Layer 19 of a small transformer language model trained on English Wikipedia (22 layers, counted from 0, width 128).
A neuron adds its activation times its output weights to the MLP's output. To switch it off is to set its activation to zero at one token and run the rest of the model.

Output weights of the MLP neurons that the questions are about. A number n stands for n times 0.011.
n16: -21 30 -1 -17 -5 -9 -8 28 -27 -24 4 -3 54 -5 18 2 13 -6 -13 -17 -38 -73 14 -11 -9 17 -14 9 15 -7 16 -13 11 -1 2 -8 -7 0 17 33 0 -25 0 11 -9 25 11 -14 -15 -2 19 21 -10 7 -7 1 -8 0 2 -6 -3 9 19 16 25 11 9 -14 33 -14 8 -14 -42 7 -17 -2 -25 13 -4 -42 -13 6 -7 -13 23 -7 10 -10 -1 8 -6 -51 32 26 5 16 -1 6 -15 0 -13 -9 36 1 5 3 -5 -13 -1 -27 8 3 10 -20 7 -27 2 -14 -11 -16 -6 15 2 11 -3 0 -2 26
n44: -1 -21 10 -24 -5 -16 -18 2 19 16 -4 -7 -4 6 18 -5 3 24 -7 33 -22 27 -15 29 -17 11 18 34 36 14 -6 2 11 -27 -48 6 14 23 43 29 -23 15 49 -8 -11 21 10 -7 22 -26 -8 -4 -1 -30 -7 -3 26 47 0 -13 2 -24 -3 15 -31 5 14 11 -29 16 -11 -14 12 9 -28 -13 -23 11 -20 28 23 3 -16 -1 30 -14 1 -6 16 5 2 -21 30 -25 16 -29 9 -43 25 -13 -6 -5 14 25 11 -28 -27 -1 25 17 6 8 -26 -32 -25 -21 18 -35 2 -13 -13 12 -3 -26 -10 -3 -1 12
n47: -26 -10 4 -48 43 7 21 17 41 -20 36 37 22 5 1 2 -9 -46 10 10 6 -32 -11 0 -11 16 3 37 -6 -2 22 -2 2 11 2 4 17 3 37 -18 -8 4 -12 31 5 -2 9 10 23 -1 0 38 2 -29 -47 -25 23 20 -14 9 24 11 -6 17 9 14 -16 14 22 11 -13 13 -17 -22 23 26 -25 11 -5 7 -3 -4 -7 36 -59 -2 -19 17 19 -6 1 -12 -24 -45 -10 4 -21 -21 5 -15 -20 20 -14 3 -4 -3 -26 -5 6 -37 -45 -24 11 -20 -6 4 13 -6 20 4 15 8 33 7 -59 -21 -16 -50
n55: 7 -4 -39 -4 5 -6 -15 14 -4 -24 -11 -5 -1 10 -1 7 6 -11 14 2 -18 15 19 -3 0 -5 -19 45 11 22 27 1 14 21 -11 14 -24 18 -2 6 24 -21 -10 -15 -12 30 -3 -10 20 -20 -13 -5 -6 -36 25 -23 4 1 -19 -10 10 12 20 6 -8 -16 -1 -7 22 10 -10 47 18 -3 -19 -31 2 33 14 -17 -3 0 34 14 -5 -14 -5 2 5 17 1 11 9 -3 33 -8 -6 -8 -10 9 13 25 8 -7 -37 -7 6 27 -14 0 -24 5 6 1 9 -11 -20 -9 15 -2 -25 -36 -36 -6 2 -1 42 31
n70: -39 4 4 -46 -3 -14 22 12 -3 -4 -16 -5 -24 25 -12 -6 -12 -9 30 24 17 22 -16 14 12 -19 21 -39 -13 -36 0 -8 -2 20 2 4 -10 -10 18 13 23 -24 -13 8 8 -8 -1 -23 26 9 40 -11 -15 -4 10 29 1 13 5 -23 -20 -21 -18 11 -10 24 11 -12 -8 -14 11 -25 36 33 -4 -28 9 -30 1 3 16 38 -7 -14 -11 -6 -5 -3 9 0 6 22 3 -7 20 2 -35 6 3 13 14 7 2 4 -54 -12 11 -2 -5 45 1 -26 14 27 -13 -12 -47 -7 -19 -30 29 11 -4 4 4 0 -27 -3
n82: 13 -8 5 -21 20 16 -4 -6 -6 15 18 13 -3 -21 -13 -13 21 -5 35 -32 -6 -18 -15 -11 7 5 -2 -26 -10 -8 -8 -19 2 -5 16 -16 -4 -1 -24 17 8 -16 -1 -1 -37 -5 -10 -17 35 8 0 -3 -18 -8 24 -19 3 18 4 1 16 21 1 1 8 26 -20 -19 -60 -7 -2 -10 32 22 19 -11 15 22 17 0 30 -26 11 -45 16 8 13 28 -13 2 48 6 -12 16 2 -34 -32 -9 -1 0 0 18 -3 13 -22 -18 22 27 -8 -18 18 -85 4 -26 3 -15 -13 18 23 16 15 -23 39 -13 4 3 2 -43
n86: -9 -10 1 -13 25 23 -14 16 -5 6 -35 -5 -12 11 -5 -5 -27 -1 4 -6 21 -25 -4 0 59 -6 -23 -10 -34 -26 32 -2 0 -13 30 14 -5 -9 10 7 -10 49 -8 3 -14 -17 -15 11 -6 -2 16 -32 -11 12 -25 9 -2 4 17 -37 -1 30 -17 24 -14 -36 30 30 -19 -3 1 8 8 23 24 -8 21 -21 15 -12 -24 39 4 -34 -43 1 -5 3 -39 -3 20 11 21 -24 -3 12 -19 2 9 -8 -12 35 7 8 -10 -2 13 4 27 4 -26 -10 -11 -13 -22 -19 5 -16 1 -10 24 25 -5 1 -5 27 6 4
n91: 15 2 -7 10 7 -6 1 0 -1 -10 11 -17 11 3 3 12 -24 -32 2 -5 -27 18 7 -18 -3 -17 6 -31 19 -1 -12 19 -11 18 -25 -13 -28 19 44 33 5 37 -32 24 27 10 -2 -7 13 -45 24 12 -7 -1 -12 26 8 -5 21 -17 11 14 -2 11 -4 2 10 -17 -13 9 9 -19 -7 -38 47 6 -6 -41 -35 18 35 13 -11 -5 12 -10 27 -1 6 -22 21 0 0 -21 3 5 12 -13 27 -11 20 -24 -10 11 -27 7 -12 -4 28 -17 8 -5 -44 23 6 -8 -10 18 1 -20 -13 -8 18 18 18 -19 -9 17
n105: 8 24 -3 -6 -1 13 21 11 -9 27 -8 24 -6 -12 -38 -4 11 -51 -13 5 24 -4 -4 -10 13 -11 -18 -20 20 -19 -7 -33 14 16 25 -29 4 -2 -3 15 -8 -19 10 -14 9 15 -12 -2 19 1 8 6 9 19 6 13 -25 4 9 9 30 -4 -17 -3 -5 7 -22 -32 -23 23 1 -7 -4 14 0 2 -11 31 13 -6 -14 13 20 -5 7 -15 11 13 -18 8 -27 4 -15 13 5 -22 15 -27 -12 -24 -27 11 6 -23 9 -6 -7 -33 -20 -2 -28 5 -5 -7 -17 14 -1 -11 28 -11 3 15 -11 4 -1 -7 -3 12
n107: 7 -53 -11 -5 -42 -5 32 5 -21 6 -2 -34 -39 21 -33 -10 13 19 8 0 30 30 8 -3 -26 -57 -9 8 26 14 -22 -33 15 6 21 -22 21 6 16 -40 -6 32 15 -29 26 22 -45 34 7 -9 12 12 10 6 2 3 10 18 -16 7 -4 9 -11 8 -2 8 -8 13 15 -14 3 -6 29 2 -15 -11 -27 -8 -33 4 22 -31 40 20 -17 34 19 17 -2 -2 4 -24 -19 18 11 -17 -8 -14 1 6 7 3 -17 2 9 -2 -1 -16 15 4 -15 -2 -31 -2 2 -14 -16 13 -26 -16 -1 15 -22 14 11 -24 4 -4
n110: -11 35 4 27 12 2 26 -3 -14 -22 11 15 -23 -3 -3 4 -9 23 -11 14 55 -10 -4 -11 17 -4 21 -27 3 -3 16 -4 22 29 17 -40 32 -24 -3 2 -1 -6 5 5 -24 12 -4 9 -26 -12 7 18 -5 1 14 10 38 -20 21 5 15 33 16 27 15 -38 -13 11 -37 4 23 -47 1 0 -21 36 -1 33 7 -15 34 5 -26 -8 24 -2 -37 -13 -21 -9 16 -19 -5 -9 15 -24 -24 -20 10 -6 -5 -4 0 -6 -1 32 -17 -43 -5 44 -22 17 -4 -11 27 -17 35 -9 -14 3 -10 -18 -49 5 -5 10 22 -16
n111: 31 15 20 -39 7 -5 4 5 13 -6 -13 3 41 -12 35 -5 -10 19 -22 6 -31 12 -5 0 -7 -23 -31 -6 -22 -11 -2 12 -9 21 -8 -49 -15 -7 -19 11 -31 -11 17 29 10 -3 14 -12 1 42 6 -6 8 -23 -7 -17 11 7 -24 -27 28 1 -1 -1 -20 14 11 -5 -95 -5 5 -9 15 7 -7 -33 9 -8 -28 28 -11 15 -15 9 27 6 14 -13 -6 -23 -4 -14 8 32 1 18 13 -11 16 13 -7 20 -13 -3 -15 23 5 13 -5 3 -15 -30 23 -20 19 10 15 1 19 -3 11 8 -17 -8 14 27 -14 16
n119: -8 12 -8 2 12 -35 -20 -4 4 14 -2 -19 4 18 -31 12 -22 -18 -38 33 22 -40 31 -4 -7 -12 3 -23 25 -18 21 11 1 2 -3 -40 -1 24 9 45 -7 23 -38 -8 -16 0 44 -17 -16 -31 6 28 50 -6 1 -19 -15 -20 -5 5 11 12 -35 -3 -17 12 6 -26 28 -34 -27 -14 -35 -53 -29 7 -2 -6 36 17 23 9 16 -2 -28 -46 -11 -6 -2 -26 23 16 -24 14 24 21 -28 15 37 -4 11 27 30 -5 4 8 -54 -23 1 23 -15 5 10 -7 -23 -32 1 4 -24 -1 4 -3 18 2 -7 24 9 -9
n150: -12 -27 -8 23 5 21 4 17 -7 26 18 14 -24 -2 -36 -3 48 0 -39 10 -16 18 21 -22 -16 32 -1 -17 -5 1 -17 7 1 -28 19 5 23 -5 -3 -8 -13 15 13 25 18 1 17 -15 -1 2 -1 -4 -10 12 17 -6 -12 35 -16 -38 -11 17 -1 -2 -5 0 -17 0 85 16 27 -18 -46 -24 1 -9 20 17 -19 3 2 47 1 -34 -16 14 11 0 -2 1 2 21 4 41 -5 24 18 13 6 -9 -10 -45 -20 -34 0 -27 -14 -24 -15 -45 8 -3 -13 15 6 8 2 -12 -19 -8 -6 -6 6 -12 -34 -4 11 -14
n158: 5 30 4 8 11 -1 -2 8 26 -4 -13 1 -24 10 1 -7 -6 -20 -12 -9 -13 -22 -10 36 7 -13 -23 -10 -13 33 -10 8 19 -2 1 -2 22 2 -29 21 -10 1 -18 -2 22 -7 -9 -2 21 4 28 -8 0 33 10 8 12 -15 -8 -50 -40 -31 -14 -7 -8 6 -25 -5 -26 -1 -2 -11 -10 19 3 18 23 -22 -42 -20 15 -7 3 2 6 6 -15 21 8 32 -35 -43 -17 -18 -15 14 12 -37 -16 8 -13 -41 -13 12 9 -30 -44 -16 15 -38 -1 -18 -24 -7 -18 -22 4 -4 -17 -1 -46 38 14 -5 9 -6 -10 3
n191: -17 8 7 -13 3 0 -21 18 26 30 5 8 35 -1 8 1 -27 26 -15 -21 25 21 -18 -8 -34 -6 14 35 -12 -37 11 16 4 4 26 1 -8 31 7 -16 14 5 -13 24 22 -3 -23 -5 -12 -4 39 15 -2 -1 -24 2 -8 0 -25 15 16 2 3 -3 22 23 4 -15 -7 1 4 3 -35 8 23 -1 -7 12 -28 9 -8 1 13 -2 18 -25 -9 30 -32 18 0 0 -10 -39 17 -1 28 -3 -8 -33 19 23 3 34 16 8 -1 -21 13 30 -2 54 24 -5 35 -20 15 13 32 10 5 -2 36 -1 13 15 -6 2

Each question names a token from some text and the token that comes next. It shows the activations a of the neurons there, in the order above. A number n stands for n times 0.18.

Then comes g, the gradient of the next token's log-probability with respect to the MLP's output, scaled to length 1. A neuron's effect is roughly proportional to its activation times (output weights . g). A number n stands for n times 0.004.

"8", then ","
a: 0 0 -7 -6 20 0 0 0 0 -5 0 0 0 0 0 0
g: 11 15 6 -18 -15 -1 -4 3 -8 28 5 8 -3 13 -22 25 51 9 -25 6 18 17 2 19 -2 -15 7 -48 -46 -13 -17 -2 5 -13 39 26 11 27 16 43 -34 -27 2 18 -22 33 19 7 -7 -2 15 1 22 21 -28 11 -2 31 -13 -18 -36 -9 2 -36 0 -8 -18 -38 -3 4 1 1 8 -22 -20 15 19 6 51 -31 -27 14 3 -6 -34 37 25 -29 8 16 8 -19 -7 68 -42 5 -2 -12 -4 -31 -29 0 -8 -11 -49 38 1 -31 1 -8 -7 19 -34 2 -29 -2 22 -29 31 -33 5 -5 11 -19 6 32 13 -18
Which two neurons, each switched off alone, lower its probability most, in order? n70, n55

"\"", then "."
a: 0 0 0 0 0 0 7 -2 0 0 0 0 -15 0 0 -16
g: -10 19 -2 -10 1 -15 -30 -35 8 -24 -12 -33 -27 15 -32 34 -34 18 10 19 10 -49 21 -10 -29 -9 -5 -26 12 -9 17 53 4 24 -25 19 -9 -20 25 51 -15 8 19 -4 -25 29 19 2 -22 18 12 -8 32 11 -3 8 8 -42 -20 3 -7 6 -22 26 22 17 7 4 30 11 4 4 3 -43 3 -19 -24 -9 38 38 5 3 -2 27 -32 -23 6 -17 -22 24 -17 11 17 38 24 12 38 9 13 -28 34 -2 -7 8 -34 27 -61 9 3 -8 -6 -17 -35 -5 -30 1 9 -14 -38 -5 -2 9 -21 -38 -4 4 20 -27
Switching off which neuron hurts the next token most? n191

"bum", then ")"
a: 0 1 0 0 9 0 0 15 0 0 0 5 0 0 0 0
g: -12 37 -1 -22 -16 -24 24 -44 36 -12 -6 -16 12 7 -20 15 12 28 -34 -26 2 39 -14 38 -2 20 21 -6 -3 36 5 -1 2 9 -29 26 -24 19 -1 -8 6 65 25 -5 24 -17 -11 19 -16 -12 27 38 5 5 -25 18 -4 -9 11 6 11 10 -50 -18 -11 16 -11 44 -14 8 29 2 20 -21 23 2 -3 15 9 39 2 -2 -33 -40 33 -5 18 -20 9 -12 -4 1 14 23 -19 22 -46 -21 -22 -3 8 -5 -33 -3 -7 8 43 -10 -46 0 4 6 -30 -35 23 -47 -1 -2 24 -14 1 9 -15 -42 -16 25 -27 -1
Switching off which neuron hurts the next token most? n91

" m", then "usic"
a: 0 50 0 0 0 0 13 -10 0 0 0 32 0 0 -13 10
g: -12 -29 -4 20 8 26 0 -30 16 -7 2 46 7 -9 29 -22 -8 -17 0 21 -24 -17 -12 -4 8 -9 -28 42 -3 6 7 -8 -35 -6 15 21 -11 2 -10 17 31 20 23 -30 0 -13 12 7 -3 50 -22 49 -3 -21 43 6 31 35 -12 -18 -47 21 55 23 11 61 52 2 -7 33 0 13 5 -31 12 13 34 16 27 -4 36 -41 9 -21 0 4 -35 -10 21 39 42 7 -2 -3 14 8 3 -31 -26 -7 -28 39 1 9 -2 14 5 -20 0 -29 -7 10 -6 -22 14 30 -6 -12 10 21 -7 -14 2 -2 15 6 -5 -3
Switching off which neuron hurts the next token most? n44

" a", then " w"
a: 0 0 0 0 0 31 0 -33 -1 6 0 0 0 0 0 0
g: -19 3 -9 -12 -35 18 -40 4 -1 -15 21 -19 21 7 5 -4 -4 -24 -3 8 23 43 30 55 27 -8 -3 -10 -24 21 10 -20 13 -32 12 12 -10 -15 -16 16 -21 -9 2 -2 -53 -4 -8 -40 -14 23 1 -49 -7 47 23 39 37 -23 -4 11 13 18 -2 -27 8 22 6 14 -6 7 -23 -5 60 -3 6 22 -10 35 4 -22 -31 7 24 -9 -26 12 10 17 -24 -7 -7 24 -46 -13 -40 -31 -29 -12 17 12 -3 -28 -7 -15 -26 2 13 4 19 -44 -11 -38 6 -1 -54 -33 5 14 -22 -12 20 19 3 3 0 2 25 10
Which two neurons, each switched off alone, lower its probability most, in order? n82, n91

"ic", then " Part"
a: 0 0 0 0 0 0 0 1 0 -16 0 1 0 0 -16 0
g: -25 -52 4 -17 -16 -17 29 -26 -3 -6 23 -20 -17 4 48 -19 15 13 0 -11 -17 21 -12 21 -23 -47 -21 34 1 -22 -4 6 0 -39 -4 15 1 -48 20 -30 33 10 -7 -4 -4 -4 -9 -25 -26 -21 6 10 -44 10 16 4 1 10 -33 13 1 21 -42 20 6 14 27 -28 19 -31 -2 -17 -22 -23 -75 29 -13 -9 60 13 9 -34 -4 -48 38 19 7 -5 0 33 -19 -5 -14 -14 -1 -9 16 5 37 -22 4 0 2 10 23 -37 19 10 -14 -24 -21 -2 -21 11 -11 -15 2 4 -10 6 25 5 24 1 -10 -18 11 14
Switching off which neuron hurts the next token most? n158

" m", then "y"
a: 0 95 0 2 0 0 5 0 0 0 0 7 0 0 0 5
g: -18 23 -4 -43 -7 5 5 6 8 7 16 -28 30 -1 9 -5 -45 -43 -18 16 12 11 -11 7 -8 17 7 -44 -31 -12 -11 -27 -14 0 20 -10 -22 -31 2 24 -5 -48 7 29 -33 7 16 5 29 5 -14 -8 20 7 -16 13 51 -12 8 -3 28 16 -7 -9 -3 8 -9 33 -15 5 -20 14 -8 17 -18 -33 -32 -16 -23 29 4 9 8 57 11 8 36 -19 9 7 -35 -54 17 11 30 41 -5 10 -6 -18 -20 -20 27 -31 -14 -10 -3 29 -15 20 -25 -14 32 47 -20 -28 -21 7 -34 -49 -6 36 -9 -2 -12 -4 8 -18
Which two neurons, each switched off alone, lower its probability most, in order? n44, n111

" l", then "ast"
a: 0 -4 0 0 0 0 8 0 0 0 2 26 0 0 0 0
g: -5 34 -19 33 5 -8 28 -1 -32 -6 28 -2 -27 -9 -14 7 -15 7 -13 25 10 2 2 2 27 63 -12 -14 80 -1 36 -31 6 12 1 -4 24 0 6 -56 -15 -3 24 -10 0 3 -20 13 -12 -5 0 -14 2 -25 23 -3 28 10 -11 -21 29 -14 23 24 -22 9 37 -35 1 -24 16 19 -27 -14 15 -9 15 -12 -8 -34 -27 -5 13 -17 -3 -8 -19 57 -1 3 -7 -1 15 -13 26 1 -2 28 2 -25 -48 -17 -11 -7 24 -7 -24 -8 5 20 -21 -7 -16 18 -60 -7 18 -31 21 -3 -2 7 46 -12 51 5 -15 5
Which neuron, switched off, raises the next token's probability most? n111

"ot", then "==\n"
a: 0 -3 0 -1 0 0 -1 0 -2 -4 0 0 0 0 26 0
g: 12 -17 -23 -12 -35 -43 -3 -7 31 12 -19 -3 -21 4 -5 13 -24 -4 -4 -36 -13 34 13 -29 -17 -12 -5 29 6 21 -13 54 21 -13 -10 10 11 26 7 -24 11 25 5 35 45 20 -47 -3 9 -3 -24 -11 24 7 -33 9 -6 -10 -26 -34 -7 -20 -28 -30 13 -10 26 3 1 10 -7 -20 49 -47 -18 -10 -15 -26 -13 -38 -35 13 9 -21 18 32 4 -32 12 0 -13 11 32 -11 -31 8 2 36 -12 22 2 -43 -17 -23 -8 23 9 -7 -15 12 7 14 2 12 20 -31 17 -27 -55 59 -3 18 -2 -15 6 -2 -6 3
Switching off which neuron hurts the next token most? n158

" stud", then "io"
a: 0 0 0 0 -10 0 0 0 0 0 0 22 0 0 0 -17
g: 34 13 11 -2 -16 -10 5 -13 18 26 -13 18 51 -24 -55 -6 16 -36 1 19 -8 -21 0 -11 -13 17 -25 8 32 27 26 -15 -44 -23 -3 -22 4 -30 -29 -24 -13 34 -41 -10 27 -36 -24 10 -19 2 1 16 7 -19 -6 -11 -11 -11 28 16 -28 -45 49 -23 46 -21 34 23 26 14 -10 -14 0 -25 13 -3 53 17 5 -23 -14 17 6 -44 13 -6 -20 1 3 9 -21 41 -13 -4 38 -24 -10 7 -9 3 -13 32 12 29 15 14 27 25 -23 -31 27 15 1 13 2 9 27 4 26 6 -16 13 -15 -2 -17 4 4 18
Switching off which neuron hurts the next token most? n70

" of", then " t"
a: -4 0 0 0 -5 0 -1 -2 -2 -9 10 0 0 0 0 0
g: 14 2 -26 0 -11 -12 -19 -9 -9 0 4 0 14 55 1 -49 -2 -33 14 18 -23 50 -11 4 -27 -6 17 19 -29 9 2 11 14 10 -1 15 -9 -33 -20 9 19 -33 -41 3 16 -3 -47 13 15 -43 13 -6 30 7 -25 3 -8 18 19 -33 2 -19 14 38 -10 26 -47 31 -7 10 -19 44 9 -14 -40 -27 59 -2 -11 -50 -29 -38 2 -53 -15 -12 16 29 3 -8 -21 5 12 22 -16 0 -24 5 -9 -20 26 -5 -4 6 12 26 -16 -30 2 -25 17 5 -2 6 2 -41 7 20 -11 -8 -13 -18 5 -8 -12 11 35 15
Which neuron, switched off, raises the next token's probability most? n110

" a", then " comp"
a: 0 0 3 0 0 49 0 -4 0 4 0 0 0 0 0 0
g: -34 0 -20 -14 8 -20 -12 -19 14 -10 -10 -23 -15 2 16 11 -3 4 19 -18 -23 3 -22 -14 19 17 -16 4 0 5 -27 11 -14 15 17 -27 -20 -14 -16 17 -11 17 -14 -26 27 7 -20 -14 -4 -8 34 50 16 20 -11 -44 -3 17 -26 -38 -16 -20 12 -35 18 22 30 -3 -7 43 -27 14 1 -17 -11 -27 -2 14 8 -8 -9 23 32 8 0 11 -64 16 35 -9 -8 20 -37 -42 -28 10 -14 -40 27 10 -17 -40 -14 9 8 -12 16 -49 -40 -3 71 -24 -15 19 15 -12 -37 -18 -16 -14 -9 -6 21 17 -6 39 -6 6
Switching off which neuron hurts the next token most? n82

"ife", then " or"
a: 0 0 0 0 0 0 -5 1 0 0 0 1 0 0 0 0
g: 22 7 35 -16 -6 16 -2 30 -25 22 -20 13 54 3 52 -4 14 -30 -2 0 -13 -33 -37 18 -2 19 35 -14 -15 34 14 -8 -30 -17 14 34 10 -9 -2 -13 2 -20 -28 -21 18 -44 5 -1 -25 -19 -32 16 34 24 -4 -16 3 -25 6 34 -8 -17 -13 15 49 -4 -41 21 -3 41 8 -32 -38 19 -5 -19 3 -7 -3 -7 -12 -22 -10 36 36 3 -10 5 17 -22 13 -22 1 1 19 -35 -20 8 -21 34 2 -30 12 12 -22 5 15 -41 6 8 -14 5 12 -34 31 21 -21 -26 2 13 -10 -21 4 27 -33 8 -43 20
Switching off which neuron hurts the next token most? n86

"e", then " at"
a: 11 0 0 1 0 0 0 0 0 -2 0 0 0 0 0 0
g: -5 -24 -7 5 -28 -7 22 -22 10 -10 6 -31 -13 -12 -7 16 -12 16 -4 -20 -20 35 26 -2 -6 -14 23 -1 -13 1 -16 -11 -25 -43 -3 -18 -13 -26 -3 14 -28 46 21 19 -32 4 -24 22 65 38 -35 -25 -14 50 2 -45 -37 -15 7 -31 -23 25 27 0 -23 -8 -28 -17 -9 16 47 -1 12 -32 7 7 -15 -1 -27 8 -24 -19 3 -36 -4 1 -26 -2 -13 21 4 14 24 29 21 31 -29 -8 8 3 -10 5 -17 20 18 -19 20 1 -50 36 16 -32 20 -14 18 -32 23 -4 4 3 8 -29 5 6 24 32 -21 27
Which neuron, switched off, raises the next token's probability most? n16

"own", then " H"
a: 0 0 0 -18 0 0 -7 0 0 0 0 0 0 0 0 0
g: -15 2 -11 -4 17 -11 45 -14 22 12 13 29 -6 7 4 -17 15 -18 -7 14 27 -31 -2 22 -12 -4 14 -43 26 14 13 -36 21 -10 -7 -9 -18 32 5 31 -9 -26 19 28 -10 26 23 30 3 -11 18 -23 -1 -5 -31 21 7 -22 6 7 5 -5 -19 17 -10 -19 -12 37 -5 19 55 -37 4 27 -3 26 -21 24 3 16 49 30 22 -1 25 -14 30 11 6 -15 3 -39 -11 3 -1 1 -11 -10 -38 -22 18 11 -59 -42 -12 19 39 -26 5 -23 4 -53 24 10 8 -26 21 -27 38 12 -32 -5 1 -3 13 -17 49 6
Switching off which neuron hurts the next token most? n55

"u", then "ard"
a: 0 4 -8 0 -6 0 0 0 10 0 -1 0 0 0 0 2
g: -35 -25 2 57 -15 6 -37 4 18 6 16 4 8 -20 -49 11 3 -8 -11 -19 -34 -7 16 -42 -25 1 -13 1 19 14 0 -31 4 -14 -12 -23 2 -18 -30 -12 -22 -4 8 20 9 5 24 3 -23 -35 -7 -19 20 7 1 55 38 2 0 -12 -38 -14 1 -1 -43 1 -29 -18 11 -27 32 -46 3 -27 -3 15 13 32 -15 4 -57 11 -11 -27 30 4 -4 26 0 12 15 36 -13 -13 -6 -20 16 3 -7 -14 21 -7 -58 -15 16 -16 17 16 42 2 51 -10 10 -17 2 20 0 -25 -14 -36 -16 -35 11 11 13 -18 5 -11
Which two neurons, each switched off alone, lower its probability most, in order? n47, n70

"ive", then " Y"
a: 7 0 -4 0 0 0 1 8 0 0 73 0 0 0 0 0
g: -26 -22 6 2 36 11 22 -8 6 -1 40 16 21 11 31 -38 -33 -39 -6 51 -14 5 2 20 15 18 14 -45 17 14 -24 1 6 2 19 7 -6 -22 -15 1 11 -14 18 -14 -29 -6 -28 -12 -4 29 16 10 -26 -5 19 15 23 2 -7 29 12 -5 0 13 13 -16 36 33 5 -16 18 -20 10 18 17 21 13 13 32 -38 29 -8 8 7 12 -47 -11 -16 14 -28 27 -1 -5 -63 6 17 35 2 -19 2 -13 10 -10 -51 -26 -36 13 3 -33 -29 -10 -27 0 26 26 -13 -65 -6 16 0 2 -18 4 10 -31 -37 27 15
Switching off which neuron hurts the next token most? n110

"al", then "ition"
a: 0 0 0 0 0 0 2 0 0 -13 0 15 0 7 0 0
g: -4 4 -19 7 -31 23 20 -47 0 -7 -8 -16 -3 -55 22 -54 2 24 6 -14 -6 40 16 -29 -3 -38 -27 28 18 -33 -38 33 -14 15 16 -1 -10 -34 -6 11 -3 -13 -42 -1 6 -16 -30 1 7 25 28 5 29 -4 12 -55 15 9 -38 -18 -25 18 13 -21 38 12 30 19 20 6 -28 20 -9 5 -17 40 9 15 -14 23 -3 -30 14 -3 -1 -40 -35 -9 -22 10 17 56 -17 -22 -1 -13 -16 -29 9 14 -17 7 1 -16 -9 -14 -1 24 -4 5 -14 -1 23 21 -20 -6 -7 3 21 33 18 -13 3 20 -35 -39 -14 9
Which neuron, switched off, raises the next token's probability most? n107

" d", then "ire"
a: 0 0 -8 5 0 -12 0 -1 0 0 0 0 0 0 0 0
g: 11 -5 -60 -12 22 6 44 -22 -3 0 7 -20 15 17 -28 16 -14 37 6 -10 9 -4 40 -14 -34 17 20 2 -8 -12 -9 19 7 -51 -29 -20 -8 27 18 -1 -15 21 6 16 16 -13 8 4 6 30 -22 -2 17 -29 8 -21 -8 -8 54 4 13 9 0 -3 5 64 -21 13 4 -11 -6 0 -3 23 50 5 10 -11 5 -13 33 -40 9 -26 30 -15 -14 -8 13 -2 19 27 59 23 28 42 -14 -52 -3 22 -8 10 -13 2 11 42 34 -12 -23 -3 38 7 -12 27 21 22 3 21 -6 26 3 6 -30 -11 -13 -18 8 15
Switching off which neuron hurts the next token most? n47

"7", then "3"
a: 0 0 -3 -9 13 0 0 0 0 -7 0 0 5 -3 0 -1
g: 28 -20 6 31 -19 -2 15 40 19 -29 3 -49 6 -5 3 5 -34 -3 13 18 -19 -33 -34 15 -2 34 32 49 12 30 -15 21 25 33 -40 -22 -18 6 0 -8 -1 8 21 13 4 -22 -6 -30 -15 -4 17 4 26 35 -12 4 3 2 -17 13 41 -24 -23 40 -32 6 14 11 7 -7 -6 3 -19 27 38 3 25 -18 -21 -14 -4 -46 -14 9 37 -3 9 2 19 5 11 5 45 -34 25 2 -38 -18 10 34 21 21 -10 -22 32 -1 4 6 1 20 27 0 12 8 -36 2 9 -1 -61 34 -10 16 -11 33 21 5 20 7
Switching off which neuron hurts the next token most? n150

"em", then "oc"
a: 0 -2 0 0 0 0 2 0 0 -5 0 31 0 0 0 0
g: 33 8 13 31 -20 20 -11 -4 -26 -11 -13 23 20 3 18 39 13 -5 9 45 4 -17 -1 -17 -10 -10 -4 -15 28 -5 -5 16 -41 -12 20 -29 -22 7 -12 -12 0 -7 -32 1 -15 -25 -15 28 33 15 21 50 -5 -12 -1 -53 -29 12 -3 14 6 -49 15 -5 14 -32 -49 -18 39 28 -12 39 1 -7 -6 10 25 -4 33 31 16 30 39 -10 -14 -3 -29 25 -9 28 1 46 13 -41 -3 16 -22 -14 -11 47 28 -20 11 -1 -1 -14 -6 -6 14 20 -15 -22 16 27 42 13 -14 4 -4 -20 13 -2 26 3 -13 -23 -42 -5
Which neuron, switched off, raises the next token's probability most? n111

" ", then "7"
a: 0 0 0 0 0 -36 0 0 -59 0 0 0 7 -5 0 0
g: -1 -9 -14 31 8 -5 -9 7 -8 -13 -27 -29 27 -13 -20 2 -42 1 9 23 9 -17 -22 -47 15 -26 16 -3 63 11 9 -18 -34 1 4 -17 -20 -30 -30 4 -11 -22 -35 1 16 -28 -24 1 7 14 -31 -5 40 -26 -3 -28 7 -39 -1 -37 12 -23 -4 -23 -28 12 14 60 1 20 -26 5 -7 45 4 24 -21 -24 -35 -36 -11 -33 -2 14 13 5 -27 10 2 -10 -37 20 -23 -11 30 0 -11 32 -11 12 -4 11 -28 25 42 -6 3 21 -4 23 -31 6 1 -7 10 -24 -5 22 -4 20 28 -8 -33 29 -24 26 -5 31
Switching off which neuron hurts the next token most? n82

"3", then "9"
a: 0 -2 -4 -5 5 0 0 0 -3 -3 0 0 1 -67 0 -6
g: -2 11 -9 -18 14 -35 -35 -30 2 10 -3 19 48 -30 7 21 -25 15 -23 -6 -1 -5 -22 -15 50 10 5 -9 49 48 2 -21 -47 11 -12 12 20 -20 -29 5 23 12 -52 6 -29 41 -37 34 1 -10 17 21 -19 13 -13 -15 -22 -11 19 -29 -9 1 -10 -22 14 0 -20 21 -4 -4 -8 0 5 8 -13 4 -15 29 18 16 38 13 26 -7 20 -45 -28 52 -14 18 0 -18 -4 -27 13 -17 28 16 -12 -38 9 -4 -8 -18 -1 57 13 -14 -25 0 23 5 -22 22 26 -34 -15 21 -29 -15 1 1 -20 0 -28 0 2 13
Switching off which neuron hurts the next token most? n150

" ", then "1"
a: 0 0 0 1 0 -12 0 0 -50 0 0 0 1 0 0 -1
g: -22 14 0 -28 17 32 11 23 30 -1 -5 16 -23 -11 3 9 22 7 18 -19 -12 -6 -29 18 -11 -5 -61 3 30 -37 3 -24 0 -46 -25 -24 -21 25 5 17 2 4 45 -3 -28 -26 27 -2 -15 3 14 45 -18 24 40 5 -12 2 -8 45 -34 11 7 3 18 14 3 -22 14 -17 -33 9 0 5 5 38 -16 -9 -25 32 38 15 -24 -2 11 -30 7 31 27 -23 -12 -30 -12 -12 -1 22 20 6 23 -2 6 20 12 -23 -30 -25 -40 21 -17 28 -29 7 35 -32 -16 -3 18 0 -35 -30 -35 26 -18 33 2 -17 8 25
Which neuron, switched off, raises the next token's probability most? n105